Layer 9 of a small transformer language model trained on English Wikipedia (14 layers, counted from 0, width 64).
Take only the direct path to the model's output, skipping the later layers: a vector added to the residual stream pushes a token's score in proportion to its dot product with that token's output vector.

Output vectors of the tokens that the questions are about. A number n stands for (n - 128) times 0.022.
"V": 83, 132, 160, 135, 138, 82, 152, 120, 160, 131, 126, 130, 103, 97, 135, 147, 65, 86, 133, 173, 106, 103, 157, 127, 129, 161, 161, 132, 141, 114, 102, 139, 104, 111, 143, 178, 168, 122, 141, 96, 97, 147, 148, 141, 98, 135, 98, 150, 116, 122, 132, 109, 93, 120, 106, 141, 126, 134, 157, 121, 124, 114, 124, 110
" were": 94, 117, 129, 149, 79, 104, 103, 137, 114, 100, 135, 133, 127, 114, 127, 119, 142, 114, 136, 157, 101, 134, 116, 108, 112, 178, 127, 107, 137, 128, 123, 85, 145, 125, 131, 114, 146, 96, 121, 149, 165, 119, 126, 125, 117, 127, 98, 114, 63, 155, 115, 59, 118, 127, 112, 104, 94, 135, 129, 160, 124, 120, 159, 143
"ork": 87, 113, 149, 87, 115, 110, 131, 135, 159, 73, 145, 80, 88, 130, 82, 157, 129, 70, 153, 201, 156, 128, 160, 139, 136, 158, 178, 145, 140, 179, 161, 99, 107, 121, 149, 90, 92, 137, 132, 159, 140, 82, 142, 132, 130, 138, 142, 186, 127, 121, 161, 143, 87, 115, 110, 195, 67, 136, 98, 98, 134, 124, 178, 103
"n": 156, 140, 89, 94, 111, 152, 132, 113, 98, 117, 148, 47, 143, 89, 126, 96, 185, 157, 156, 132, 91, 171, 160, 132, 105, 96, 169, 159, 129, 129, 156, 105, 100, 150, 151, 182, 181, 137, 167, 172, 129, 152, 135, 161, 127, 126, 129, 136, 131, 114, 120, 179, 108, 112, 131, 168, 100, 132, 117, 114, 130, 142, 159, 163
" g": 128, 128, 129, 125, 122, 118, 125, 140, 131, 122, 123, 115, 106, 113, 132, 120, 159, 144, 101, 120, 143, 144, 139, 117, 148, 144, 108, 137, 112, 115, 106, 99, 149, 111, 125, 107, 155, 124, 97, 140, 119, 118, 111, 108, 114, 124, 96, 119, 118, 107, 132, 119, 125, 116, 150, 114, 119, 142, 137, 130, 108, 128, 133, 143
"00": 95, 134, 114, 71, 117, 111, 156, 131, 152, 91, 148, 139, 71, 103, 123, 118, 103, 101, 125, 176, 116, 152, 139, 166, 164, 135, 115, 183, 90, 112, 101, 72, 149, 149, 125, 174, 154, 135, 149, 109, 131, 140, 125, 159, 173, 144, 147, 191, 117, 142, 122, 121, 138, 143, 145, 104, 85, 127, 82, 132, 146, 118, 166, 147
"w": 129, 112, 93, 120, 133, 83, 127, 122, 116, 154, 112, 131, 130, 151, 105, 172, 52, 128, 128, 100, 107, 165, 138, 151, 124, 145, 199, 126, 124, 172, 89, 120, 117, 148, 139, 143, 138, 126, 154, 159, 154, 138, 108, 133, 119, 124, 108, 134, 151, 135, 134, 120, 156, 142, 143, 185, 67, 137, 120, 86, 103, 132, 144, 138
"gh": 132, 158, 129, 104, 112, 113, 167, 143, 127, 73, 186, 172, 180, 96, 77, 77, 74, 26, 77, 152, 113, 107, 127, 146, 119, 130, 118, 109, 107, 191, 149, 75, 57, 133, 220, 145, 189, 121, 139, 179, 118, 140, 173, 190, 143, 132, 64, 194, 109, 69, 90, 91, 159, 52, 141, 113, 116, 146, 167, 99, 163, 71, 150, 121
"'": 112, 115, 134, 148, 118, 141, 106, 121, 169, 145, 108, 92, 151, 150, 119, 126, 153, 107, 116, 150, 37, 102, 142, 112, 118, 182, 143, 161, 116, 157, 106, 106, 114, 164, 151, 138, 186, 138, 122, 142, 150, 97, 177, 174, 147, 128, 68, 140, 126, 138, 179, 93, 131, 134, 139, 94, 85, 115, 151, 115, 108, 88, 84, 162
"ess": 106, 116, 144, 111, 106, 181, 99, 129, 153, 95, 121, 113, 117, 159, 79, 74, 111, 84, 129, 158, 112, 102, 146, 82, 83, 173, 113, 176, 115, 125, 156, 94, 144, 187, 168, 87, 139, 172, 114, 116, 133, 74, 149, 161, 68, 134, 160, 137, 95, 154, 111, 133, 148, 137, 113, 147, 65, 125, 167, 81, 172, 124, 135, 90
"R": 86, 109, 115, 131, 128, 94, 106, 117, 137, 151, 159, 146, 148, 112, 103, 157, 115, 91, 141, 182, 121, 124, 150, 170, 137, 156, 165, 141, 133, 132, 122, 164, 129, 69, 137, 136, 122, 125, 153, 114, 87, 136, 121, 132, 124, 136, 146, 150, 115, 99, 154, 97, 115, 122, 104, 97, 137, 131, 120, 129, 123, 97, 108, 102
"to": 166, 150, 120, 128, 132, 154, 98, 154, 226, 134, 206, 139, 140, 81, 144, 117, 100, 140, 172, 118, 90, 207, 137, 123, 125, 198, 161, 104, 95, 167, 156, 108, 85, 129, 159, 111, 182, 133, 98, 131, 115, 112, 133, 180, 113, 130, 165, 166, 143, 172, 164, 150, 91, 70, 142, 64, 93, 137, 121, 71, 115, 144, 185, 113
"ember": 43, 130, 149, 87, 125, 183, 147, 132, 160, 113, 144, 146, 157, 75, 117, 55, 124, 143, 130, 155, 123, 66, 117, 93, 135, 205, 154, 87, 99, 98, 157, 129, 50, 86, 120, 163, 92, 150, 92, 183, 117, 124, 175, 125, 110, 139, 170, 143, 58, 188, 153, 124, 96, 141, 89, 92, 76, 148, 189, 150, 169, 123, 134, 99
"ct": 157, 120, 94, 135, 129, 93, 118, 131, 168, 94, 133, 120, 136, 105, 80, 137, 198, 107, 142, 180, 110, 154, 101, 131, 160, 125, 159, 100, 90, 170, 92, 85, 74, 60, 154, 140, 186, 156, 99, 190, 82, 148, 250, 124, 142, 130, 99, 147, 108, 122, 87, 78, 109, 97, 181, 163, 44, 149, 161, 63, 155, 73, 78, 94
"]": 140, 64, 156, 122, 126, 159, 65, 180, 156, 101, 180, 107, 101, 88, 116, 142, 128, 45, 125, 144, 60, 97, 138, 168, 166, 173, 130, 168, 125, 69, 128, 106, 83, 111, 196, 105, 165, 135, 113, 178, 77, 147, 121, 170, 126, 134, 54, 130, 62, 193, 168, 83, 119, 82, 126, 84, 70, 125, 124, 83, 161, 121, 109, 136
"s": 142, 138, 123, 178, 128, 117, 185, 111, 125, 79, 119, 100, 120, 154, 154, 104, 156, 121, 158, 104, 109, 148, 155, 148, 98, 81, 162, 211, 137, 127, 114, 81, 125, 154, 178, 92, 125, 147, 137, 99, 130, 132, 123, 129, 116, 121, 127, 85, 158, 170, 155, 139, 106, 90, 152, 127, 130, 146, 97, 82, 141, 125, 140, 131
"°": 103, 56, 171, 94, 103, 132, 155, 130, 173, 133, 198, 156, 103, 98, 156, 111, 149, 85, 144, 158, 139, 156, 146, 142, 129, 134, 142, 127, 129, 85, 84, 79, 144, 127, 180, 175, 158, 78, 119, 111, 153, 84, 147, 196, 181, 149, 132, 203, 74, 196, 110, 88, 107, 149, 161, 109, 111, 124, 154, 75, 128, 156, 136, 113
"um": 118, 101, 162, 93, 139, 150, 142, 136, 120, 147, 140, 137, 104, 145, 120, 123, 103, 65, 148, 140, 142, 152, 111, 119, 94, 178, 106, 104, 115, 106, 97, 149, 133, 147, 121, 111, 131, 105, 81, 121, 98, 85, 147, 138, 114, 126, 96, 165, 165, 203, 90, 138, 162, 123, 114, 170, 120, 135, 145, 103, 135, 99, 132, 116
"et": 109, 123, 90, 134, 112, 161, 102, 129, 76, 104, 122, 136, 141, 129, 101, 63, 116, 68, 91, 136, 165, 102, 82, 137, 148, 157, 134, 126, 144, 183, 128, 147, 141, 129, 178, 120, 138, 155, 138, 135, 130, 148, 113, 165, 124, 124, 112, 154, 142, 133, 139, 164, 129, 185, 109, 119, 54, 119, 143, 138, 112, 88, 119, 130
"inal": 55, 75, 108, 125, 101, 155, 114, 154, 125, 80, 172, 109, 109, 126, 123, 132, 135, 67, 119, 166, 152, 155, 120, 153, 202, 160, 134, 163, 153, 123, 193, 121, 81, 56, 153, 88, 126, 121, 138, 144, 86, 143, 193, 123, 135, 134, 119, 127, 143, 183, 113, 88, 116, 160, 103, 152, 72, 130, 77, 115, 147, 172, 131, 51
"irst": 101, 121, 95, 123, 124, 162, 134, 153, 216, 101, 166, 103, 97, 137, 101, 180, 99, 91, 130, 163, 111, 127, 138, 177, 158, 205, 133, 140, 116, 118, 124, 125, 120, 108, 115, 111, 151, 134, 141, 168, 86, 138, 202, 110, 154, 133, 126, 182, 129, 173, 112, 110, 110, 102, 115, 110, 56, 136, 132, 138, 165, 117, 117, 70
"ers": 89, 156, 112, 90, 119, 163, 153, 108, 101, 51, 186, 136, 120, 136, 78, 99, 150, 62, 131, 144, 127, 112, 152, 137, 152, 125, 73, 190, 136, 137, 61, 106, 157, 132, 189, 108, 85, 140, 155, 177, 169, 80, 168, 124, 145, 128, 119, 117, 112, 115, 144, 135, 102, 155, 82, 105, 153, 149, 168, 102, 178, 164, 92, 127
"in": 121, 116, 104, 129, 132, 119, 117, 129, 100, 121, 158, 97, 128, 143, 134, 91, 126, 109, 140, 126, 111, 120, 106, 124, 120, 120, 92, 109, 171, 108, 189, 142, 124, 122, 128, 100, 126, 165, 114, 149, 131, 143, 109, 110, 132, 128, 179, 111, 164, 116, 116, 149, 115, 127, 85, 145, 90, 124, 121, 107, 163, 140, 137, 64
"ld": 127, 115, 57, 129, 109, 152, 112, 140, 148, 89, 154, 158, 80, 147, 90, 112, 143, 120, 127, 137, 73, 158, 125, 167, 119, 138, 159, 138, 163, 155, 77, 118, 86, 109, 139, 119, 135, 107, 115, 123, 44, 130, 182, 170, 100, 130, 100, 183, 103, 129, 179, 130, 108, 53, 100, 181, 47, 159, 100, 131, 130, 58, 122, 71

Each question shows what one neuron of this layer's MLP adds at an activation of 1. A number n stands for (n - 128) times 0.006.

n108: 149, 130, 134, 164, 89, 170, 144, 137, 147, 122, 166, 152, 183, 106, 146, 102, 173, 68, 199, 136, 95, 143, 107, 136, 156, 138, 197, 78, 93, 96, 122, 127, 105, 139, 126, 87, 114, 133, 171, 152, 179, 144, 134, 123, 186, 103, 127, 162, 150, 169, 120, 100, 169, 146, 169, 48, 98, 94, 97, 177, 119, 138, 153, 102
Pushed down most: "V"

n101: 110, 136, 207, 56, 139, 114, 113, 114, 59, 132, 159, 122, 120, 70, 150, 90, 147, 114, 137, 110, 169, 191, 165, 133, 120, 127, 57, 137, 107, 129, 124, 147, 115, 154, 101, 132, 165, 126, 153, 188, 158, 138, 94, 168, 157, 110, 147, 161, 115, 128, 59, 135, 166, 158, 102, 141, 131, 124, 147, 132, 140, 139, 125, 101
Pushed up most: "°"

n95: 161, 152, 85, 168, 163, 72, 105, 121, 121, 158, 115, 118, 102, 105, 113, 126, 106, 121, 99, 114, 96, 178, 121, 142, 193, 122, 143, 97, 95, 201, 111, 123, 173, 188, 152, 78, 128, 94, 133, 99, 111, 149, 99, 78, 82, 80, 130, 82, 106, 123, 103, 136, 141, 127, 104, 152, 167, 176, 79, 146, 78, 145, 114, 102
Pushed up most: "w"

n165: 104, 132, 109, 141, 96, 130, 89, 70, 146, 79, 64, 154, 113, 137, 104, 47, 139, 75, 61, 174, 104, 134, 142, 151, 141, 146, 181, 155, 149, 126, 90, 73, 130, 110, 181, 96, 102, 165, 126, 108, 143, 118, 123, 139, 129, 96, 125, 142, 127, 64, 161, 80, 108, 94, 160, 111, 158, 114, 109, 127, 116, 98, 118, 131
Pushed up most: "gh"

n49: 133, 130, 136, 159, 76, 101, 140, 54, 146, 154, 112, 114, 188, 147, 100, 150, 137, 133, 179, 126, 139, 68, 181, 109, 141, 107, 151, 78, 156, 188, 153, 176, 110, 114, 130, 158, 91, 96, 87, 107, 103, 116, 137, 143, 111, 162, 70, 113, 92, 175, 149, 129, 137, 107, 146, 125, 109, 179, 120, 159, 108, 112, 80, 164
Pushed up most: "'"

n161: 157, 183, 63, 145, 160, 98, 140, 105, 101, 132, 98, 102, 165, 151, 89, 186, 132, 194, 164, 53, 109, 133, 159, 134, 111, 119, 94, 160, 136, 160, 137, 149, 167, 137, 153, 152, 145, 141, 99, 96, 137, 123, 60, 12, 160, 73, 167, 82, 125, 99, 94, 183, 152, 170, 145, 120, 153, 168, 183, 148, 94, 128, 126, 167
Pushed down most: "]"

n176: 128, 133, 158, 93, 181, 108, 118, 147, 105, 103, 144, 136, 144, 72, 150, 132, 167, 148, 131, 107, 126, 129, 110, 114, 162, 128, 54, 111, 128, 111, 111, 152, 162, 125, 145, 155, 148, 138, 128, 168, 123, 128, 135, 54, 112, 128, 109, 95, 93, 73, 134, 157, 114, 163, 176, 121, 121, 154, 121, 161, 89, 141, 105, 172
Pushed up most: " g"

n20: 100, 128, 187, 134, 135, 116, 124, 150, 162, 125, 90, 150, 173, 112, 161, 159, 114, 66, 97, 97, 170, 128, 141, 118, 139, 122, 136, 116, 132, 116, 167, 133, 71, 146, 136, 95, 143, 105, 183, 120, 137, 106, 161, 83, 151, 84, 146, 156, 162, 110, 114, 85, 99, 140, 145, 85, 166, 155, 116, 120, 127, 179, 149, 102
Which two tokens does it push up most, strongest first? "inal", "gh"

n177: 152, 167, 136, 146, 137, 150, 142, 95, 116, 122, 192, 86, 130, 121, 110, 175, 153, 161, 220, 71, 110, 144, 113, 124, 101, 156, 135, 102, 113, 149, 73, 187, 161, 108, 135, 136, 171, 139, 131, 153, 124, 166, 102, 115, 110, 130, 120, 91, 123, 130, 63, 132, 132, 100, 152, 117, 108, 167, 129, 115, 114, 105, 116, 51
Which two tokens does it push up most, strongest first? "ct", "to"

n64: 162, 208, 91, 180, 208, 120, 179, 62, 113, 172, 44, 147, 177, 156, 82, 151, 119, 170, 160, 94, 166, 177, 121, 48, 94, 66, 66, 97, 176, 198, 196, 199, 140, 166, 89, 79, 67, 104, 158, 83, 167, 124, 99, 109, 153, 55, 162, 45, 156, 141, 125, 172, 203, 119, 142, 159, 216, 41, 133, 184, 42, 168, 120, 204
Pushed down most: "]"

n70: 113, 140, 126, 170, 116, 129, 106, 100, 137, 167, 94, 118, 182, 122, 151, 122, 214, 139, 156, 117, 184, 115, 135, 100, 128, 121, 193, 166, 148, 95, 123, 128, 109, 89, 122, 73, 113, 138, 178, 161, 137, 161, 97, 150, 151, 175, 121, 141, 110, 156, 151, 136, 150, 94, 105, 75, 159, 101, 138, 180, 80, 106, 125, 101
Pushed up most: "R"

n105: 129, 123, 172, 144, 174, 123, 176, 108, 145, 127, 224, 124, 133, 103, 151, 105, 103, 86, 120, 155, 143, 83, 118, 159, 105, 129, 186, 148, 120, 75, 122, 115, 164, 177, 77, 111, 155, 128, 130, 153, 140, 102, 132, 145, 140, 134, 138, 165, 117, 87, 124, 97, 115, 49, 115, 130, 146, 119, 164, 108, 115, 139, 142, 93
Pushed down most: "et"

n66: 145, 117, 94, 125, 108, 95, 182, 138, 134, 102, 186, 28, 109, 211, 182, 105, 155, 130, 125, 126, 66, 164, 105, 100, 157, 116, 115, 143, 160, 107, 101, 118, 127, 63, 107, 131, 116, 159, 116, 135, 94, 77, 129, 84, 162, 160, 142, 98, 159, 130, 120, 121, 67, 142, 119, 131, 130, 123, 178, 83, 92, 141, 138, 131
Pushed down most: "gh"

n40: 158, 118, 129, 146, 105, 161, 81, 117, 110, 117, 101, 141, 93, 131, 178, 151, 130, 144, 113, 108, 61, 71, 145, 157, 136, 181, 213, 74, 123, 91, 153, 101, 126, 176, 127, 129, 70, 114, 143, 107, 110, 118, 210, 138, 89, 99, 109, 128, 129, 102, 116, 157, 132, 165, 125, 100, 59, 127, 91, 181, 114, 90, 111, 143
Pushed down most: "ers"

n69: 159, 103, 106, 122, 138, 116, 155, 127, 103, 132, 117, 106, 153, 149, 130, 144, 90, 165, 155, 119, 82, 174, 141, 168, 141, 148, 161, 89, 82, 122, 132, 113, 121, 130, 90, 98, 128, 144, 97, 166, 109, 68, 120, 186, 118, 140, 152, 149, 157, 114, 153, 198, 153, 111, 91, 179, 104, 150, 119, 108, 193, 112, 118, 173
Pushed up most: "w"

n29: 110, 139, 63, 165, 116, 129, 118, 131, 128, 141, 88, 114, 146, 121, 135, 125, 137, 131, 103, 106, 126, 151, 41, 118, 162, 200, 141, 195, 149, 121, 144, 107, 146, 101, 93, 104, 118, 158, 128, 146, 123, 61, 113, 88, 105, 182, 99, 126, 95, 135, 106, 140, 176, 117, 217, 143, 140, 134, 131, 112, 131, 135, 129, 76
Pushed up most: "inal"

n63: 131, 144, 60, 101, 162, 114, 113, 109, 142, 106, 177, 150, 146, 112, 82, 132, 125, 114, 147, 60, 164, 118, 125, 160, 148, 151, 87, 121, 97, 43, 112, 152, 113, 109, 140, 111, 163, 142, 168, 119, 86, 154, 135, 120, 128, 102, 166, 187, 114, 166, 56, 166, 110, 100, 134, 162, 91, 88, 103, 77, 128, 156, 85, 73
Pushed up most: "irst"

n71: 156, 113, 155, 131, 104, 114, 120, 116, 104, 80, 176, 124, 163, 125, 60, 102, 190, 94, 104, 140, 135, 155, 128, 112, 119, 123, 132, 105, 51, 92, 145, 128, 101, 149, 138, 77, 136, 109, 131, 125, 139, 139, 137, 124, 144, 120, 99, 164, 123, 102, 84, 121, 151, 105, 147, 87, 139, 128, 135, 147, 84, 152, 147, 79
Pushed up most: "gh"

n11: 86, 90, 153, 142, 157, 113, 106, 89, 90, 148, 145, 92, 87, 97, 206, 102, 151, 80, 112, 90, 115, 61, 73, 105, 154, 161, 101, 143, 112, 93, 87, 173, 121, 141, 100, 124, 148, 153, 130, 120, 83, 126, 115, 94, 128, 107, 137, 161, 137, 138, 128, 161, 90, 152, 110, 128, 89, 122, 162, 104, 150, 140, 136, 115
Pushed down most: "gh"

n8: 84, 105, 144, 149, 129, 97, 167, 139, 105, 181, 183, 163, 121, 114, 128, 134, 79, 139, 90, 147, 139, 118, 155, 132, 75, 137, 125, 132, 157, 132, 97, 161, 104, 156, 179, 128, 144, 160, 97, 31, 83, 124, 110, 101, 75, 114, 94, 139, 160, 141, 140, 142, 118, 194, 97, 108, 101, 136, 124, 151, 173, 147, 136, 191
Pushed up most: "V"

n144: 187, 117, 155, 126, 124, 101, 129, 109, 98, 130, 88, 145, 164, 96, 182, 150, 112, 140, 144, 108, 164, 144, 112, 121, 154, 105, 133, 68, 130, 127, 109, 121, 88, 155, 121, 130, 129, 95, 151, 141, 115, 135, 146, 189, 157, 115, 152, 135, 142, 172, 90, 108, 111, 115, 108, 151, 175, 147, 71, 120, 96, 171, 164, 100
Pushed down most: "ess"

n23: 122, 89, 50, 164, 155, 75, 135, 134, 133, 185, 170, 56, 137, 143, 148, 116, 149, 65, 121, 142, 143, 141, 142, 138, 132, 136, 124, 140, 108, 154, 121, 146, 110, 92, 182, 103, 102, 125, 132, 204, 114, 163, 128, 146, 160, 111, 171, 173, 153, 95, 115, 109, 115, 95, 163, 97, 69, 131, 115, 78, 105, 112, 163, 150
Which two tokens does it push up most, strongest first? "ct", "gh"

n189: 124, 111, 148, 136, 77, 169, 114, 118, 147, 137, 113, 64, 127, 84, 110, 120, 149, 190, 153, 98, 146, 87, 122, 85, 39, 97, 98, 162, 147, 74, 147, 86, 111, 195, 176, 163, 138, 144, 106, 130, 121, 90, 139, 105, 79, 144, 115, 183, 67, 179, 98, 140, 149, 114, 135, 120, 143, 134, 164, 142, 135, 142, 129, 144
Pushed up most: "ess"

n26: 118, 99, 119, 158, 87, 105, 55, 156, 135, 117, 111, 111, 122, 96, 165, 116, 151, 139, 150, 128, 124, 145, 138, 134, 84, 113, 112, 150, 124, 58, 131, 138, 186, 199, 134, 135, 126, 157, 155, 140, 125, 140, 120, 165, 135, 105, 109, 149, 129, 157, 111, 80, 141, 150, 148, 82, 108, 130, 131, 103, 144, 160, 114, 188
Which two tokens does it push up most, strongest first? "]", "°"

n138: 113, 94, 131, 101, 118, 148, 190, 131, 134, 107, 147, 151, 157, 162, 145, 130, 145, 86, 146, 90, 132, 81, 100, 157, 141, 138, 142, 83, 130, 107, 157, 98, 105, 111, 84, 77, 100, 127, 163, 118, 166, 89, 181, 174, 153, 89, 108, 122, 106, 151, 138, 110, 130, 136, 96, 124, 160, 114, 62, 132, 127, 145, 98, 108
Pushed up most: "inal"

n15: 105, 152, 141, 101, 161, 199, 119, 93, 134, 142, 158, 131, 134, 114, 97, 156, 113, 138, 172, 128, 132, 156, 110, 136, 93, 145, 129, 99, 148, 176, 118, 117, 143, 95, 84, 114, 173, 135, 135, 66, 135, 74, 109, 46, 162, 47, 164, 145, 98, 137, 193, 126, 161, 131, 121, 141, 104, 102, 126, 100, 88, 146, 164, 101
Which two tokens does it push up most, strongest first? "to", "ork"

n113: 193, 140, 138, 124, 74, 165, 119, 96, 128, 97, 213, 146, 136, 121, 95, 135, 138, 98, 148, 128, 104, 109, 109, 74, 86, 96, 109, 172, 153, 114, 107, 134, 103, 91, 121, 89, 118, 141, 115, 146, 145, 139, 210, 119, 163, 162, 120, 127, 135, 126, 64, 112, 179, 117, 187, 160, 52, 119, 133, 115, 99, 137, 155, 131
Pushed up most: "ct"

n146: 173, 74, 143, 95, 79, 183, 144, 94, 92, 127, 126, 136, 168, 98, 150, 143, 86, 95, 134, 79, 132, 134, 145, 176, 88, 112, 127, 105, 181, 55, 122, 87, 104, 161, 135, 170, 128, 103, 119, 78, 93, 116, 118, 76, 116, 157, 154, 160, 116, 76, 100, 111, 143, 157, 153, 74, 141, 151, 181, 181, 154, 148, 127, 95
Pushed up most: "°"

n151: 122, 159, 151, 155, 132, 121, 75, 154, 70, 143, 124, 133, 135, 116, 111, 168, 160, 147, 104, 112, 127, 154, 89, 146, 107, 137, 86, 86, 177, 133, 130, 126, 98, 85, 100, 126, 145, 162, 124, 221, 93, 138, 104, 100, 154, 121, 162, 124, 130, 189, 119, 129, 90, 151, 99, 164, 138, 86, 137, 138, 177, 71, 172, 106
Pushed up most: "in"

n53: 121, 190, 42, 116, 116, 92, 109, 149, 97, 170, 161, 141, 140, 136, 91, 154, 111, 166, 135, 102, 138, 154, 205, 148, 127, 153, 101, 131, 117, 127, 79, 88, 145, 155, 160, 135, 109, 106, 159, 101, 155, 120, 143, 102, 118, 216, 175, 72, 87, 176, 151, 132, 155, 117, 190, 129, 84, 100, 174, 139, 120, 124, 137, 95
Pushed up most: "w"

n62: 141, 139, 160, 75, 137, 114, 174, 126, 119, 151, 111, 96, 135, 90, 141, 161, 168, 93, 65, 135, 131, 155, 142, 111, 108, 185, 139, 136, 118, 164, 118, 147, 101, 112, 174, 106, 84, 76, 192, 138, 169, 125, 110, 75, 73, 154, 168, 94, 140, 98, 109, 56, 91, 141, 129, 145, 138, 113, 124, 150, 127, 156, 181, 68
Pushed down most: "ld"

n94: 100, 111, 73, 154, 159, 122, 161, 84, 115, 110, 110, 165, 91, 113, 102, 86, 175, 141, 122, 95, 57, 161, 197, 138, 144, 79, 130, 97, 154, 89, 122, 148, 159, 123, 50, 163, 131, 134, 120, 90, 129, 97, 145, 119, 117, 151, 104, 132, 163, 144, 97, 167, 116, 127, 117, 185, 112, 184, 97, 138, 166, 94, 179, 164
Pushed down most: "]"

n84: 110, 72, 149, 130, 130, 157, 103, 48, 148, 162, 131, 77, 108, 94, 118, 108, 143, 84, 126, 141, 100, 153, 117, 123, 61, 145, 55, 168, 108, 112, 141, 162, 97, 162, 109, 124, 132, 151, 120, 127, 86, 165, 124, 114, 148, 50, 128, 89, 122, 131, 142, 96, 114, 165, 89, 105, 126, 150, 84, 124, 113, 128, 137, 123
Pushed down most: "gh"

n156: 166, 106, 95, 112, 76, 136, 110, 154, 118, 195, 115, 134, 173, 70, 117, 159, 119, 124, 144, 122, 148, 104, 128, 116, 128, 120, 114, 119, 107, 121, 143, 128, 139, 115, 161, 125, 138, 88, 93, 159, 98, 60, 117, 180, 178, 115, 139, 174, 121, 179, 105, 75, 131, 140, 178, 142, 189, 137, 106, 123, 119, 159, 170, 95
Pushed up most: "°"

n85: 157, 78, 165, 107, 102, 183, 120, 89, 154, 114, 171, 188, 130, 132, 106, 131, 177, 120, 145, 185, 149, 87, 140, 153, 130, 96, 107, 139, 154, 131, 132, 97, 182, 155, 187, 104, 159, 129, 99, 48, 142, 193, 144, 123, 97, 109, 66, 95, 201, 104, 138, 125, 153, 134, 94, 104, 118, 166, 81, 136, 129, 147, 147, 143
Pushed down most: "ember"

n44: 112, 157, 132, 140, 118, 184, 142, 112, 142, 143, 161, 68, 80, 108, 151, 106, 130, 109, 151, 127, 61, 83, 126, 106, 123, 146, 79, 165, 91, 140, 109, 146, 127, 110, 124, 172, 151, 190, 82, 180, 106, 115, 98, 85, 149, 143, 154, 139, 112, 127, 126, 119, 132, 160, 129, 141, 70, 171, 193, 154, 111, 126, 149, 102
Pushed up most: "ember"

n126: 74, 161, 124, 57, 84, 143, 192, 76, 117, 113, 107, 179, 70, 166, 120, 102, 163, 127, 132, 138, 119, 109, 144, 135, 134, 104, 174, 140, 165, 142, 164, 115, 166, 130, 119, 126, 133, 170, 137, 60, 151, 103, 128, 118, 130, 127, 102, 139, 151, 127, 89, 112, 168, 95, 143, 149, 79, 118, 100, 143, 115, 146, 198, 191
Pushed up most: "00"

n102: 86, 117, 131, 143, 124, 151, 170, 109, 166, 143, 149, 132, 129, 134, 117, 116, 161, 103, 159, 115, 171, 128, 193, 161, 154, 149, 167, 82, 143, 97, 149, 122, 107, 161, 107, 92, 151, 131, 164, 150, 158, 115, 146, 193, 125, 135, 115, 125, 113, 172, 68, 93, 151, 110, 159, 116, 155, 94, 98, 159, 129, 128, 174, 120
Pushed up most: "°"

n79: 127, 94, 165, 134, 155, 119, 112, 150, 134, 96, 73, 78, 137, 169, 116, 141, 98, 141, 108, 118, 135, 170, 91, 182, 155, 169, 130, 152, 91, 99, 124, 55, 99, 100, 94, 142, 107, 119, 163, 106, 112, 179, 152, 192, 159, 103, 159, 135, 106, 79, 158, 138, 147, 135, 108, 68, 122, 133, 120, 116, 77, 135, 120, 142
Pushed up most: "00"

n89: 162, 138, 89, 169, 118, 164, 86, 149, 122, 105, 100, 123, 166, 85, 120, 135, 84, 165, 185, 133, 79, 102, 58, 130, 152, 152, 141, 80, 116, 164, 77, 126, 174, 77, 124, 45, 131, 88, 152, 136, 131, 131, 129, 153, 98, 129, 171, 64, 77, 95, 159, 131, 151, 136, 141, 102, 80, 107, 169, 178, 136, 155, 157, 121
Pushed up most: " were"